Layer 5 of a small transformer language model trained on English Wikipedia (10 layers, counted from 0, width 128).
A neuron's activation on a vector x is GELU(weights . x + bias), where the dot is the dot product.

Input weights of the MLP neurons that the questions are about. A number n stands for (n - 500) times 0.00052.
n19 (bias -0.108): 492 666 263 529 539 592 516 308 817 279 109 521 618 570 512 593 634 471 603 619 641 500 441 236 526 537 622 633 527 209 533 464 552 406 459 446 492 479 569 615 383 467 521 484 546 466 352 370 515 675 508 362 368 643 398 708 736 355 659 257 479 368 680 517 341 632 595 488 643 500 351 208 654 344 427 643 372 504 216 630 581 591 621 577 435 477 469 471 568 582 292 432 716 504 407 472 391 258 664 470 581 423 677 670 550 650 530 175 341 442 96 617 702 540 380 649 594 314 523 597 579 458 655 360 528 415 560 393
n25 (bias -0.103): 485 364 310 504 678 489 593 481 477 448 562 550 374 620 691 602 723 508 644 511 755 328 473 519 185 721 621 438 550 396 624 666 460 332 694 496 435 535 745 281 318 565 492 519 624 504 305 266 489 453 430 574 458 437 448 368 488 299 315 723 595 605 324 616 644 627 663 492 352 459 511 414 508 393 482 302 651 474 563 473 402 500 585 383 511 504 533 403 500 469 740 313 702 717 432 583 500 173 406 260 482 312 515 480 668 520 528 224 523 717 454 504 410 592 500 454 532 528 409 386 570 397 633 646 601 294 702 485
n128 (bias -0.053): 429 477 695 431 725 583 382 500 392 341 644 613 493 633 513 386 469 442 367 601 449 516 576 537 345 446 438 332 465 606 534 517 369 456 604 435 432 562 103 586 678 530 599 466 654 566 585 379 398 362 435 628 473 424 521 402 455 435 558 518 406 357 244 565 352 544 631 406 228 503 570 479 260 527 535 331 644 344 367 500 273 378 674 453 424 566 513 619 549 321 490 556 461 672 423 527 500 545 542 538 541 537 473 657 452 719 450 483 438 503 405 507 666 546 653 534 443 542 562 584 517 626 628 649 248 259 444 537
n130 (bias -0.085): 408 291 469 307 624 666 676 473 531 421 391 418 595 446 338 496 414 629 633 626 477 541 508 355 380 385 290 629 632 524 309 447 791 408 600 550 519 418 415 662 445 519 329 685 578 603 689 630 699 426 559 363 488 449 488 556 445 570 489 651 615 338 600 453 379 570 522 542 565 653 572 417 652 512 197 623 684 763 214 480 340 479 541 302 489 471 715 500 385 531 619 301 188 437 527 633 288 445 342 583 587 364 774 663 645 460 593 652 433 523 384 418 386 500 465 426 653 433 458 575 375 273 569 330 466 564 759 492
n252 (bias -0.078): 457 475 555 594 663 537 562 632 405 531 391 369 295 596 345 389 539 345 543 595 410 333 477 557 447 487 552 381 512 384 741 481 340 532 295 417 551 642 404 756 590 551 455 468 519 383 567 560 530 387 573 258 628 377 461 394 494 295 590 627 510 570 459 375 413 554 555 551 547 364 512 554 342 563 363 282 539 521 588 376 475 456 340 418 382 473 401 679 445 665 535 543 400 494 337 663 656 448 581 516 419 488 414 376 594 503 533 542 390 603 385 720 594 558 341 462 593 565 601 457 452 425 600 532 335 651 559 433
n305 (bias -0.065): 613 391 699 621 601 558 469 500 445 373 572 516 431 488 504 254 544 568 545 527 727 651 604 383 594 351 210 500 471 496 436 299 558 500 410 575 516 516 360 629 329 508 262 465 333 431 409 715 326 412 356 596 611 339 740 521 621 508 634 512 342 341 731 401 644 694 496 778 484 359 315 415 384 390 541 381 688 443 496 464 399 562 546 562 485 325 284 707 358 701 394 604 645 534 410 333 729 416 338 351 771 315 618 468 312 451 517 428 644 628 638 488 214 568 579 488 669 605 601 755 388 333 550 583 276 472 527 457
n356 (bias -0.095): 476 81 803 496 595 581 290 318 442 557 643 630 321 634 435 474 661 538 340 794 618 436 428 409 587 562 337 538 376 530 723 647 614 703 608 697 612 542 509 574 517 392 395 229 437 513 438 452 449 348 652 530 483 419 410 421 641 504 539 232 573 454 608 458 428 584 396 716 694 573 320 541 517 259 251 296 427 500 187 393 422 781 504 385 696 299 701 601 765 396 397 541 522 556 385 286 316 394 453 175 382 533 471 603 445 504 649 622 394 475 542 513 483 576 717 508 678 676 660 612 559 448 413 400 659 414 407 521
n427 (bias -0.108): 435 527 676 570 561 453 490 486 350 310 472 397 654 373 324 322 521 407 536 585 393 370 410 615 436 493 660 379 377 464 679 446 457 588 348 469 606 493 325 497 514 643 524 469 572 388 565 564 494 528 602 316 435 538 578 432 472 514 523 572 605 331 704 393 569 692 375 497 551 454 406 518 414 619 516 616 557 520 475 158 386 563 651 261 393 478 532 397 475 486 642 337 766 634 315 534 597 431 559 503 703 560 524 507 691 511 561 344 573 424 582 420 396 503 562 490 400 633 625 437 517 834 339 182 550 437 477 606
n477 (bias -0.093): 636 249 632 642 515 436 403 680 330 541 286 399 551 601 564 599 598 555 533 550 834 485 331 694 532 749 507 574 450 576 578 409 435 504 431 426 542 695 339 633 410 462 616 238 473 571 315 545 467 465 570 571 516 535 377 354 488 756 635 545 397 415 561 449 320 597 678 366 450 541 462 542 668 396 453 533 336 689 405 496 394 504 431 321 636 471 712 426 286 504 320 609 589 748 527 580 564 469 717 508 478 337 265 575 473 416 248 625 433 399 523 516 472 474 496 531 480 496 472 218 484 862 666 620 534 639 207 739
n601 (bias -0.034): 388 566 174 291 536 553 374 463 546 541 492 475 337 281 769 440 338 648 307 525 783 488 160 703 457 546 636 377 512 448 555 496 575 575 600 592 224 339 430 375 449 596 496 496 462 509 513 540 614 436 403 653 614 581 742 492 556 374 508 783 668 389 450 365 632 475 609 600 388 695 29 451 500 634 316 453 604 500 358 470 426 658 584 537 389 488 567 643 380 391 500 463 474 420 351 533 471 491 642 633 461 656 542 509 670 823 562 602 513 420 643 964 470 270 588 584 369 539 355 427 704 129 649 521 467 340 541 609
n647 (bias -0.119): 458 417 492 647 568 418 566 420 544 410 395 597 582 439 445 631 610 532 242 548 646 538 154 702 458 412 228 447 388 346 484 630 580 324 205 572 500 346 496 444 395 544 512 532 403 775 648 630 376 557 585 598 427 385 616 598 459 528 705 602 372 643 464 427 761 423 562 632 516 667 182 612 658 380 436 379 703 327 595 356 377 559 593 381 441 563 584 431 360 200 373 574 466 704 544 147 532 419 459 257 508 410 428 376 598 408 487 455 708 768 536 573 398 469 621 589 366 640 624 413 520 591 374 564 731 185 566 600
n675 (bias -0.125): 671 489 520 536 404 534 481 708 282 436 500 308 392 606 447 444 152 496 698 400 606 589 389 446 742 454 481 465 842 561 649 458 264 674 508 316 718 307 947 631 402 550 610 333 520 389 512 578 489 689 399 283 281 575 432 395 484 527 496 668 416 504 601 524 543 352 537 481 431 549 466 353 598 523 438 456 464 515 448 627 446 532 345 350 550 716 445 480 624 570 419 439 443 522 600 535 362 508 313 476 647 508 562 704 326 654 283 279 512 354 512 555 615 358 332 539 423 712 571 372 398 436 663 329 238 347 432 570
n694 (bias -0.119): 656 282 500 333 504 561 681 743 554 538 311 237 496 551 492 536 749 591 481 357 614 329 417 531 557 647 481 390 496 605 484 462 529 651 635 559 453 421 435 449 512 527 300 547 492 329 706 443 303 480 504 555 480 456 504 556 516 657 562 352 568 429 481 543 468 680 545 395 504 459 264 567 461 578 373 478 456 526 239 822 231 626 496 561 565 464 633 806 548 714 542 345 582 511 242 496 446 464 580 695 548 416 399 456 650 463 279 760 516 563 844 480 552 312 297 531 248 244 479 600 374 624 708 344 443 388 663 629
n696 (bias -0.064): 466 371 384 565 702 593 442 712 342 566 324 440 455 576 485 706 677 348 287 414 692 621 343 477 360 697 436 604 588 525 740 523 384 535 488 627 374 412 574 422 400 382 516 666 644 577 441 708 307 596 667 468 655 569 790 550 484 444 407 379 496 435 358 604 456 492 652 413 214 485 608 450 648 381 193 530 586 371 549 504 558 380 355 352 442 441 466 791 411 591 524 531 363 261 324 731 387 400 228 532 351 671 536 716 657 611 454 652 448 580 627 258 282 645 691 436 335 488 316 492 460 480 583 381 392 635 419 504
n746 (bias -0.088): 667 559 533 279 440 559 445 530 524 435 533 494 602 494 362 478 485 473 509 404 564 779 500 363 547 467 552 351 478 340 500 465 613 458 593 509 551 396 289 323 460 539 536 458 521 401 446 348 390 479 419 390 415 362 571 462 349 412 409 271 593 406 452 309 433 542 529 527 488 535 518 543 780 602 528 511 584 497 478 485 518 475 557 601 382 497 657 436 522 503 587 491 462 540 438 313 411 500 398 546 599 586 500 714 582 434 320 460 628 494 428 678 546 520 394 551 525 596 396 163 704 602 421 494 553 531 456 349
n908 (bias -0.088): 597 558 563 460 522 580 341 412 366 369 378 589 453 572 545 416 387 573 390 474 586 528 440 413 656 487 472 460 464 435 450 449 390 480 562 628 471 454 589 344 612 601 342 670 460 684 487 510 291 357 334 510 438 600 321 509 426 398 404 459 426 515 347 724 377 598 550 562 403 478 564 468 556 497 570 399 568 572 409 537 523 419 627 571 333 515 444 543 617 422 455 637 201 534 613 368 291 390 540 443 349 423 461 540 371 493 356 593 603 593 221 596 467 481 556 809 558 534 446 416 291 591 363 831 513 628 490 624
n1020 (bias -0.080): 772 241 707 304 393 124 419 571 563 206 479 530 633 411 435 616 700 500 516 529 424 532 560 405 548 571 416 619 395 439 462 599 684 642 604 403 634 449 767 492 602 696 483 170 614 423 479 662 461 687 500 683 462 573 573 443 256 466 476 513 556 511 546 521 627 294 552 604 363 354 365 376 585 437 312 288 305 741 621 697 298 295 487 644 496 252 441 618 595 391 712 402 786 685 483 434 529 568 500 440 382 541 341 474 360 461 729 475 202 610 655 457 509 484 298 555 504 285 405 457 704 496 789 534 500 543 284 643

Each question shows a token from some text and the vector x that enters the MLP there. A number n stands for (n - 500) times 0.013.

"uk": 372 437 585 415 295 419 554 444 532 466 587 448 632 554 667 548 447 452 547 495 438 448 668 481 441 443 665 615 361 536 610 563 521 459 556 513 440 436 583 314 419 402 386 482 476 608 413 509 740 471 487 442 487 490 545 795 432 431 307 571 575 668 507 439 586 485 498 475 517 354 596 685 529 445 431 650 562 387 590 425 650 533 523 622 511 399 430 668 470 452 404 614 604 384 652 602 684 503 478 421 538 353 574 392 428 401 376 572 500 519 480 419 480 284 512 542 384 518 604 668 522 419 516 469 421 433 396 534
The neuron with the highest activation: n305

" the": 392 497 522 443 369 489 545 288 663 710 431 417 577 519 626 429 497 384 541 338 521 480 570 477 484 454 639 510 329 560 523 588 405 520 458 508 529 535 485 404 410 575 544 509 501 644 588 493 714 637 582 492 573 324 432 613 563 547 250 440 538 603 530 333 366 477 424 576 444 463 650 814 441 429 567 583 453 402 305 597 475 476 390 576 541 369 548 534 509 406 442 540 574 339 642 536 454 607 443 506 593 424 509 457 526 495 501 506 523 478 561 550 541 386 704 495 525 510 671 618 572 503 376 596 418 372 374 521
The neuron with the highest activation: n356

"b": 349 431 456 597 534 491 591 467 457 569 517 440 436 361 588 450 356 512 631 594 482 420 516 516 531 547 568 452 312 555 525 569 509 623 551 552 506 426 561 382 378 337 660 477 587 352 512 584 645 493 405 460 489 441 449 589 479 502 228 514 443 668 504 566 391 483 487 511 379 289 655 744 472 558 643 519 554 322 520 506 540 425 485 623 658 323 341 467 545 508 389 575 472 464 710 544 494 667 546 521 584 404 512 504 608 499 384 475 463 453 336 637 495 489 547 426 606 562 658 406 611 602 633 496 317 451 411 497
The three highest activations, in order: n675, n252, n128

" St": 450 383 574 460 453 472 612 500 493 660 549 553 577 513 585 524 494 486 555 389 309 255 510 490 552 551 561 600 335 433 629 592 496 475 527 499 437 386 403 365 408 403 588 429 586 428 581 594 615 501 570 478 536 337 387 580 512 471 339 419 573 535 602 499 361 392 540 553 450 322 598 815 526 441 747 734 531 312 511 553 444 323 556 594 539 217 373 605 595 483 429 387 573 465 583 482 591 574 513 651 632 480 556 544 481 441 415 582 525 462 547 505 522 406 489 542 447 485 620 453 535 590 544 532 335 502 387 518
The neuron with the highest activation: n694

" –": 475 566 460 453 425 471 641 376 456 493 526 421 630 554 656 435 314 416 675 508 522 483 397 411 502 537 560 386 354 575 583 509 497 660 711 591 408 466 518 218 396 356 446 522 556 496 521 478 627 677 610 547 460 389 520 702 365 468 255 529 563 574 510 500 471 556 380 561 649 404 537 599 465 547 500 482 572 424 477 604 518 445 521 505 487 337 386 401 590 508 469 480 407 234 587 605 436 641 518 623 628 409 507 470 565 486 402 431 544 532 502 497 582 288 475 489 610 479 580 568 533 487 521 575 574 436 452 512
The three highest activations, in order: n601, n746, n694

"on": 486 513 459 289 443 430 608 441 477 475 529 500 577 458 642 503 514 486 613 476 531 338 686 553 500 528 758 548 367 591 467 481 435 609 518 529 486 418 455 383 430 561 539 541 575 640 388 608 890 562 549 483 541 519 415 759 382 410 499 570 587 615 377 447 478 436 504 462 463 381 507 719 429 318 600 585 479 318 474 552 540 651 680 523 588 367 352 492 489 375 454 574 503 468 514 471 643 550 425 498 651 364 589 457 475 542 405 578 475 437 456 426 463 387 605 556 536 498 538 543 494 397 505 490 382 445 463 343
Which neuron fires most, and how strongly? n601, at about 0.34

" place": 542 394 547 361 498 261 485 481 470 519 495 404 591 522 574 545 318 500 690 424 465 474 570 441 635 545 620 526 412 625 618 606 511 597 618 434 538 511 551 258 478 469 511 614 616 505 476 519 720 598 519 541 530 380 343 720 408 431 252 426 491 583 526 404 492 604 443 414 508 505 548 794 473 502 492 663 609 505 394 650 519 338 427 491 506 335 519 494 503 560 477 646 514 384 688 509 383 549 499 574 532 309 470 512 377 438 492 516 541 534 445 372 596 332 496 604 530 486 557 553 441 539 440 590 406 437 379 464
Which neuron fires most, and how strongly? n908, at about 0.74

"ar": 413 547 529 377 535 500 530 469 413 572 516 533 567 438 772 465 335 408 469 457 475 502 512 729 532 482 612 431 440 483 455 644 606 595 528 420 461 429 405 452 492 402 502 479 593 614 482 420 636 529 516 573 555 451 406 652 478 400 490 509 489 763 460 406 296 367 330 616 387 573 487 786 468 452 503 571 455 419 513 604 552 283 400 628 526 409 441 450 555 519 423 559 537 275 574 619 452 551 657 521 590 532 448 388 523 516 460 527 392 548 488 610 471 350 704 579 497 566 518 579 537 470 511 517 404 403 478 515
Which two neurons fire most, strongest first? n601, n128

" After": 266 505 502 459 519 516 773 314 487 484 584 382 549 417 619 456 534 458 633 397 448 336 608 555 457 487 642 599 329 570 608 604 446 403 556 454 515 469 519 396 454 539 476 508 425 432 519 517 529 524 469 428 615 585 340 603 505 642 415 559 637 613 523 401 459 550 477 619 568 456 652 530 449 420 509 611 572 438 385 619 459 332 411 542 512 439 444 407 472 358 566 448 445 524 694 573 524 565 409 573 606 402 668 485 475 627 499 404 522 497 557 543 494 341 686 450 571 484 609 451 469 513 614 556 368 373 475 349
The neuron with the highest activation: n25

" Mo": 404 498 547 466 558 450 523 398 520 559 578 528 637 571 574 482 420 454 515 457 382 304 492 485 440 631 593 562 457 514 594 622 534 530 567 541 518 359 328 356 351 427 626 465 525 492 521 556 588 489 558 505 452 391 393 645 454 488 255 551 490 615 286 448 340 475 443 482 531 341 549 746 420 531 636 729 569 437 511 467 606 396 615 550 523 168 473 586 548 461 496 591 558 446 776 594 535 579 405 548 588 282 561 526 494 406 481 481 651 475 513 489 534 286 522 542 512 457 617 509 459 511 614 594 442 432 434 541
The neuron with the highest activation: n128

"urg": 297 493 575 442 409 396 572 461 501 529 471 499 504 452 477 466 516 467 616 430 465 370 640 563 592 620 601 617 189 595 488 601 540 593 577 523 359 431 515 425 482 607 659 593 561 443 499 499 671 425 503 484 526 387 338 666 472 411 271 538 484 600 496 477 472 474 412 448 384 473 760 947 564 543 665 496 498 381 403 526 514 305 569 620 579 417 342 523 446 530 369 555 383 595 586 425 444 500 611 632 718 381 490 530 562 455 411 583 476 549 337 516 558 395 585 474 450 483 568 468 525 470 539 550 471 462 413 384
The three highest activations, in order: n908, n128, n746

"ot": 281 448 597 377 382 418 644 474 538 610 550 539 498 442 513 570 394 471 698 503 419 534 684 563 473 475 638 646 325 546 580 592 453 526 610 452 626 371 479 390 441 452 609 504 426 530 429 559 726 552 626 380 505 509 507 575 379 512 259 603 490 846 367 464 432 504 425 485 425 475 614 625 507 393 390 487 378 393 576 422 711 570 403 574 412 436 394 498 437 563 454 559 558 438 566 619 615 513 455 459 577 424 586 509 537 403 341 575 470 576 495 475 565 396 554 569 455 514 684 525 473 445 562 472 448 432 341 461
Which two neurons fire most, strongest first? n252, n675

"20": 351 453 699 529 440 393 572 247 584 703 565 513 544 511 578 440 347 471 616 489 534 489 535 501 424 485 598 438 387 604 556 610 560 574 492 438 445 525 574 479 636 459 523 557 505 646 382 443 728 590 507 536 544 313 610 639 452 538 443 463 638 589 445 445 434 489 411 530 470 459 586 643 458 410 563 569 508 226 603 575 398 482 361 610 497 342 316 483 534 395 468 478 484 429 631 455 551 431 525 560 682 340 355 502 530 414 616 505 389 482 476 507 520 390 672 510 666 481 662 488 475 576 484 438 283 512 412 432
The three highest activations, in order: n128, n356, n305

"-": 424 515 564 532 402 390 667 424 540 519 495 427 550 548 599 514 425 369 620 394 509 497 493 538 404 575 761 517 333 576 608 615 587 389 604 560 532 525 518 299 467 460 415 415 487 513 385 483 731 651 454 603 504 408 422 646 535 575 270 490 598 611 527 387 377 454 495 589 562 430 550 773 495 300 575 688 459 501 430 622 396 403 437 455 583 350 370 455 503 419 419 542 501 381 604 659 522 638 572 547 719 372 570 400 508 376 366 590 471 469 563 474 471 442 582 466 505 545 642 381 399 522 469 525 579 522 393 474
Which neuron fires most, and how strongly? n477, at about 0.87

",": 332 451 500 534 436 528 738 429 548 512 465 390 569 552 626 394 455 433 668 474 379 443 579 537 455 498 675 497 444 510 586 498 578 628 557 484 427 491 506 363 464 448 512 444 470 375 534 567 605 593 616 348 455 319 479 727 478 522 353 429 629 609 571 364 329 454 494 582 536 346 502 878 546 508 761 614 425 325 440 545 432 412 411 516 591 447 403 513 670 416 404 449 524 445 564 601 403 677 493 527 642 388 537 443 496 504 643 532 430 516 525 461 525 283 552 513 581 554 604 519 457 500 534 540 540 503 330 459
Which neuron fires most, and how strongly? n427, at about 0.22

" L": 343 435 558 570 419 504 465 417 514 655 538 492 591 537 544 458 426 436 555 365 457 340 492 517 424 529 628 651 358 528 596 511 481 627 593 576 522 411 415 438 444 491 530 497 530 527 442 452 661 554 490 545 576 407 499 636 471 538 307 395 602 627 578 525 235 320 483 428 449 467 548 786 515 394 619 766 496 210 551 593 432 346 466 560 555 419 497 429 506 494 372 463 591 492 759 536 558 614 430 539 537 375 642 471 468 377 425 594 510 416 475 570 534 389 672 600 501 399 574 567 594 520 529 518 439 486 329 488
Which neuron fires most, and how strongly? n477, at about 0.18

"n": 531 396 510 466 430 421 570 240 545 606 441 581 572 534 550 328 366 464 608 424 568 377 550 543 562 517 572 526 347 654 448 518 482 663 434 611 440 480 429 353 543 454 639 515 513 535 420 521 640 557 398 441 560 384 542 716 545 502 367 583 418 526 577 463 413 651 368 423 354 460 504 920 551 444 640 487 534 329 487 535 543 369 538 506 557 332 292 479 528 403 374 595 489 556 489 659 558 503 593 571 680 410 642 459 483 443 423 583 464 598 434 565 411 517 470 583 588 506 509 649 483 331 552 512 466 516 373 459
Which neuron fires most, and how strongly? n305, at about 1.2

"in": 372 376 572 523 559 421 538 437 436 539 472 465 485 553 530 438 339 449 586 358 362 335 602 523 520 545 638 564 349 588 492 486 507 613 459 473 440 515 450 402 527 414 601 496 577 397 457 599 588 478 506 528 536 428 496 752 545 427 333 428 537 663 451 455 406 318 440 584 536 397 673 945 549 555 658 548 477 381 482 538 571 441 587 592 626 296 409 481 484 492 267 686 456 387 560 643 561 677 501 486 648 385 443 332 511 516 461 654 492 623 426 478 480 427 552 500 563 520 584 616 534 360 493 570 454 487 472 421
The neuron with the highest activation: n252

" tit": 449 470 597 438 498 351 599 335 594 574 473 365 735 461 602 409 366 477 672 406 475 445 427 453 531 556 602 561 306 517 464 670 513 563 592 381 475 442 577 393 503 489 532 515 534 527 592 483 667 549 741 479 488 366 508 641 343 329 300 437 553 618 509 496 442 524 464 591 521 430 625 766 582 523 479 493 530 500 425 506 538 361 523 544 498 261 440 451 645 472 495 534 432 329 677 467 622 600 625 531 585 461 540 486 554 402 492 456 512 475 421 443 568 415 507 636 514 474 676 470 552 604 503 454 406 438 299 352
The three highest activations, in order: n1020, n746, n427

" S": 396 499 555 492 452 603 475 314 542 572 476 481 619 464 624 524 580 447 621 490 464 183 538 563 492 548 696 524 392 471 584 732 436 485 529 478 495 449 430 471 427 524 435 592 523 481 528 449 712 532 536 515 570 378 447 679 535 505 267 590 584 600 357 455 361 451 411 410 439 397 606 640 570 279 622 662 429 353 425 647 494 406 554 449 583 478 455 429 558 472 330 496 519 466 580 591 655 586 482 524 574 426 681 488 523 410 468 496 563 469 471 565 536 311 660 537 555 586 555 436 476 572 521 476 337 416 430 433
Which two neurons fire most, strongest first? n25, n19

"á": 372 492 515 429 442 519 620 455 438 485 593 465 549 500 501 478 327 459 571 507 489 345 615 589 493 503 622 597 304 579 527 562 511 642 537 614 379 499 393 304 434 458 583 577 539 486 438 506 479 463 521 418 550 424 503 794 570 391 236 573 504 682 412 485 354 506 463 595 442 412 664 696 533 575 690 560 401 363 521 594 515 349 662 692 570 308 243 567 439 403 426 511 444 532 432 574 514 596 600 546 593 295 505 568 448 371 433 528 449 469 382 529 564 447 607 486 619 627 612 463 457 450 550 492 470 577 515 398
The neuron with the highest activation: n908

"ally": 268 515 639 338 331 429 696 429 352 660 461 576 562 480 488 550 437 526 518 455 496 449 625 509 463 469 600 653 258 581 551 604 440 543 527 505 460 430 486 553 468 556 470 575 427 524 470 575 664 580 600 429 422 450 438 736 455 407 328 497 511 724 539 450 454 346 389 394 602 572 548 789 472 541 557 553 420 451 504 550 568 341 483 550 512 401 338 509 542 487 436 591 458 484 490 568 491 540 397 522 655 277 620 497 548 389 538 521 513 397 398 541 623 301 791 473 518 395 597 599 616 386 510 508 440 513 472 478
The neuron with the highest activation: n130

"ia": 327 458 567 433 373 582 700 379 468 541 523 437 489 602 525 389 405 477 620 492 417 361 616 478 512 607 591 514 376 481 523 561 557 553 546 482 394 489 529 401 385 483 620 448 560 451 473 477 698 540 605 411 491 395 523 786 528 427 237 355 541 651 481 417 492 429 481 534 564 513 600 862 505 479 698 594 523 344 342 644 515 310 560 647 565 217 450 513 581 477 384 525 405 447 548 567 597 575 544 590 536 368 469 442 519 398 571 661 506 507 411 398 590 350 678 470 517 612 594 538 472 537 385 559 450 442 476 433
The neuron with the highest activation: n356

"a": 405 449 505 471 362 514 572 379 588 557 604 542 461 549 628 527 410 405 580 461 552 390 594 530 560 524 733 551 397 443 521 530 550 513 569 508 449 444 488 358 360 391 584 481 588 502 525 552 587 493 380 542 483 430 559 675 455 289 165 469 535 628 455 445 468 406 435 417 493 408 611 666 595 508 647 592 470 431 448 536 597 318 636 676 525 367 298 592 385 441 375 717 477 454 693 485 516 561 412 487 639 285 543 458 501 407 415 638 539 587 506 503 545 375 594 552 489 651 566 495 531 390 558 581 512 481 379 425
The three highest activations, in order: n908, n746, n25

"s": 313 454 578 441 434 338 603 485 510 504 596 356 614 542 585 447 428 561 566 435 476 400 630 467 478 526 528 436 363 497 514 522 629 455 530 488 387 382 530 361 452 478 528 616 503 440 509 454 790 592 693 390 456 407 560 534 460 369 335 436 524 571 434 410 526 513 323 528 437 511 506 886 522 374 654 610 530 383 497 578 577 373 614 425 566 463 422 473 545 539 609 559 445 397 529 645 594 583 533 613 716 400 614 555 522 483 529 500 581 570 397 501 492 152 577 466 595 451 604 481 557 588 572 457 432 473 302 407
The three highest activations, in order: n427, n746, n130

"ri": 381 485 469 367 463 568 593 403 454 482 517 482 520 470 651 515 432 536 626 453 444 477 527 467 479 354 481 629 453 539 578 632 596 539 667 404 389 394 380 470 498 427 593 398 627 450 605 466 775 572 675 517 444 466 489 724 404 530 446 521 530 599 486 395 495 448 545 455 511 465 577 735 536 530 443 756 486 380 576 445 529 370 488 724 649 403 338 562 413 396 372 586 538 415 704 469 626 570 432 328 684 343 527 428 507 520 454 491 477 471 508 559 476 379 561 592 337 576 581 587 506 453 447 458 338 451 442 453
Which two neurons fire most, strongest first? n601, n130

"ly": 390 475 453 385 417 389 742 473 481 579 497 454 499 408 635 377 308 648 590 453 511 566 629 460 526 355 542 514 419 553 630 560 476 489 592 532 495 509 565 554 489 387 640 402 576 602 311 547 766 596 660 363 449 502 448 607 482 500 376 491 527 682 481 407 543 326 396 509 523 515 490 748 536 537 429 619 490 353 473 515 536 497 421 536 566 359 384 584 516 586 459 570 397 373 713 611 476 465 468 473 613 327 587 462 517 409 383 585 458 517 426 559 468 447 593 419 592 450 570 680 573 423 549 394 369 509 548 404
Which neuron fires most, and how strongly? n130, at about 1.1

"old": 469 368 516 480 464 322 735 435 593 612 451 455 534 470 577 504 463 403 543 363 544 451 547 554 527 500 597 576 204 579 620 612 449 510 538 456 575 399 605 402 531 449 428 557 485 630 599 416 811 510 667 453 570 479 469 650 454 346 424 518 544 669 524 400 519 590 474 360 393 646 650 659 460 351 476 534 515 260 450 462 673 454 473 503 442 422 515 511 418 635 370 543 462 486 624 576 555 425 538 650 680 414 472 366 508 396 400 482 497 534 486 555 496 416 601 559 550 465 641 466 544 427 481 527 514 358 350 434
The neuron with the highest activation: n647

" South": 475 378 748 439 476 478 527 337 474 610 483 497 540 512 588 497 470 434 683 458 348 341 642 578 464 573 635 644 229 489 535 585 484 540 587 527 531 340 451 339 371 562 687 563 537 441 510 547 547 563 530 456 436 372 444 669 409 461 395 411 665 654 480 471 394 471 457 457 504 441 638 826 472 571 577 690 437 386 518 558 471 421 628 482 523 282 484 472 560 436 440 390 507 490 761 522 616 711 390 544 567 420 561 480 517 409 492 526 484 403 455 383 527 364 436 513 500 467 619 492 534 521 456 510 459 540 427 521
The three highest activations, in order: n427, n1020, n746

"il": 471 597 630 506 461 384 593 377 543 550 497 454 657 497 650 541 503 489 588 432 442 515 444 647 423 481 498 655 425 594 427 729 519 536 543 532 490 507 494 405 569 498 583 548 589 566 494 502 797 506 626 338 536 625 416 645 538 474 327 437 471 519 457 329 573 564 562 448 393 600 565 561 520 440 672 608 493 337 478 606 571 312 311 546 578 417 458 503 512 453 313 441 503 390 398 490 524 468 498 493 596 366 627 341 431 359 497 542 331 490 404 447 429 500 728 585 490 458 530 587 492 388 430 551 401 624 383 479
The neuron with the highest activation: n696

" season": 416 445 619 427 367 395 669 361 477 518 502 479 551 522 636 421 371 514 633 355 440 485 508 497 514 530 589 497 352 602 560 648 515 583 582 412 481 365 676 491 502 525 547 394 507 506 479 365 742 559 567 419 499 383 421 581 453 515 281 491 539 614 422 457 476 538 530 418 360 505 613 759 508 513 390 545 572 443 429 704 501 392 394 550 545 404 372 465 569 584 488 585 415 484 631 609 627 636 521 616 688 348 481 556 499 516 435 579 548 659 425 491 429 348 645 528 548 410 564 407 435 570 544 489 380 527 213 449
The three highest activations, in order: n675, n1020, n477

" co": 430 620 456 459 437 452 836 399 450 666 476 397 702 473 529 425 512 524 482 390 438 432 423 644 461 495 595 635 332 581 502 628 534 640 511 503 401 454 487 499 512 464 561 503 485 503 545 547 730 571 497 423 576 524 413 697 511 490 369 449 584 485 429 390 446 519 462 431 452 367 494 667 536 507 554 632 590 396 455 660 512 410 442 658 543 349 337 604 634 302 389 470 600 336 614 414 521 575 535 532 550 426 568 489 473 415 447 557 507 435 633 407 401 408 522 557 419 317 542 482 470 654 403 563 594 407 488 503
The neuron with the highest activation: n694

" |": 383 541 489 565 427 412 592 399 516 512 526 440 516 428 498 472 513 363 681 460 433 484 517 497 527 520 574 462 300 539 505 469 496 659 551 562 501 517 468 379 462 502 597 476 574 387 566 455 635 544 589 427 484 399 441 640 480 486 264 469 571 687 414 404 374 534 446 593 552 368 613 957 584 375 810 612 556 420 379 575 433 349 477 496 522 442 350 423 522 487 402 533 456 598 600 562 440 644 491 595 732 375 428 528 496 461 534 653 541 419 414 544 455 346 584 602 584 472 610 375 506 579 521 558 481 506 266 512
The neuron with the highest activation: n746

"ing": 332 400 456 477 412 316 614 411 523 514 460 576 466 537 587 501 313 420 529 508 514 383 643 544 363 586 576 458 316 536 563 493 451 543 530 525 490 447 428 391 447 508 690 589 609 403 489 618 567 588 624 468 521 389 302 715 465 434 304 448 506 640 455 505 442 439 544 486 480 428 719 797 526 534 679 535 559 441 395 532 605 358 535 673 563 339 422 521 572 479 347 553 401 448 600 535 561 696 582 625 748 367 527 492 483 488 508 556 525 509 368 435 505 300 455 490 557 634 566 383 576 410 519 563 437 451 452 428
The neuron with the highest activation: n128

"j": 390 459 553 558 454 455 677 545 599 481 434 575 493 363 585 446 441 524 617 672 606 308 513 608 460 462 659 510 349 552 485 511 464 621 491 535 396 555 519 437 473 379 644 477 581 375 465 604 642 489 431 465 429 548 463 694 456 462 316 539 494 684 388 445 525 481 431 436 530 339 618 722 493 437 751 609 496 370 429 456 484 297 445 591 644 257 445 532 644 416 412 519 533 606 624 588 467 628 515 688 468 441 549 458 554 443 389 543 517 372 475 367 417 418 597 463 527 652 582 444 479 511 516 471 405 546 371 497
The neuron with the highest activation: n477

" first": 491 495 597 484 311 449 718 424 509 651 504 449 579 494 616 430 343 467 526 439 440 451 585 547 427 429 709 513 211 716 629 543 537 503 528 538 419 535 540 358 596 467 551 538 538 651 585 447 710 595 500 461 524 387 454 622 553 573 467 353 620 522 561 511 390 553 466 453 472 458 518 635 620 480 612 692 583 237 409 627 490 389 399 478 482 214 491 557 517 517 588 493 386 362 528 528 488 579 368 473 634 415 384 460 398 513 499 507 516 403 538 521 457 482 635 472 459 396 578 529 591 475 525 541 461 396 385 475
The neuron with the highest activation: n694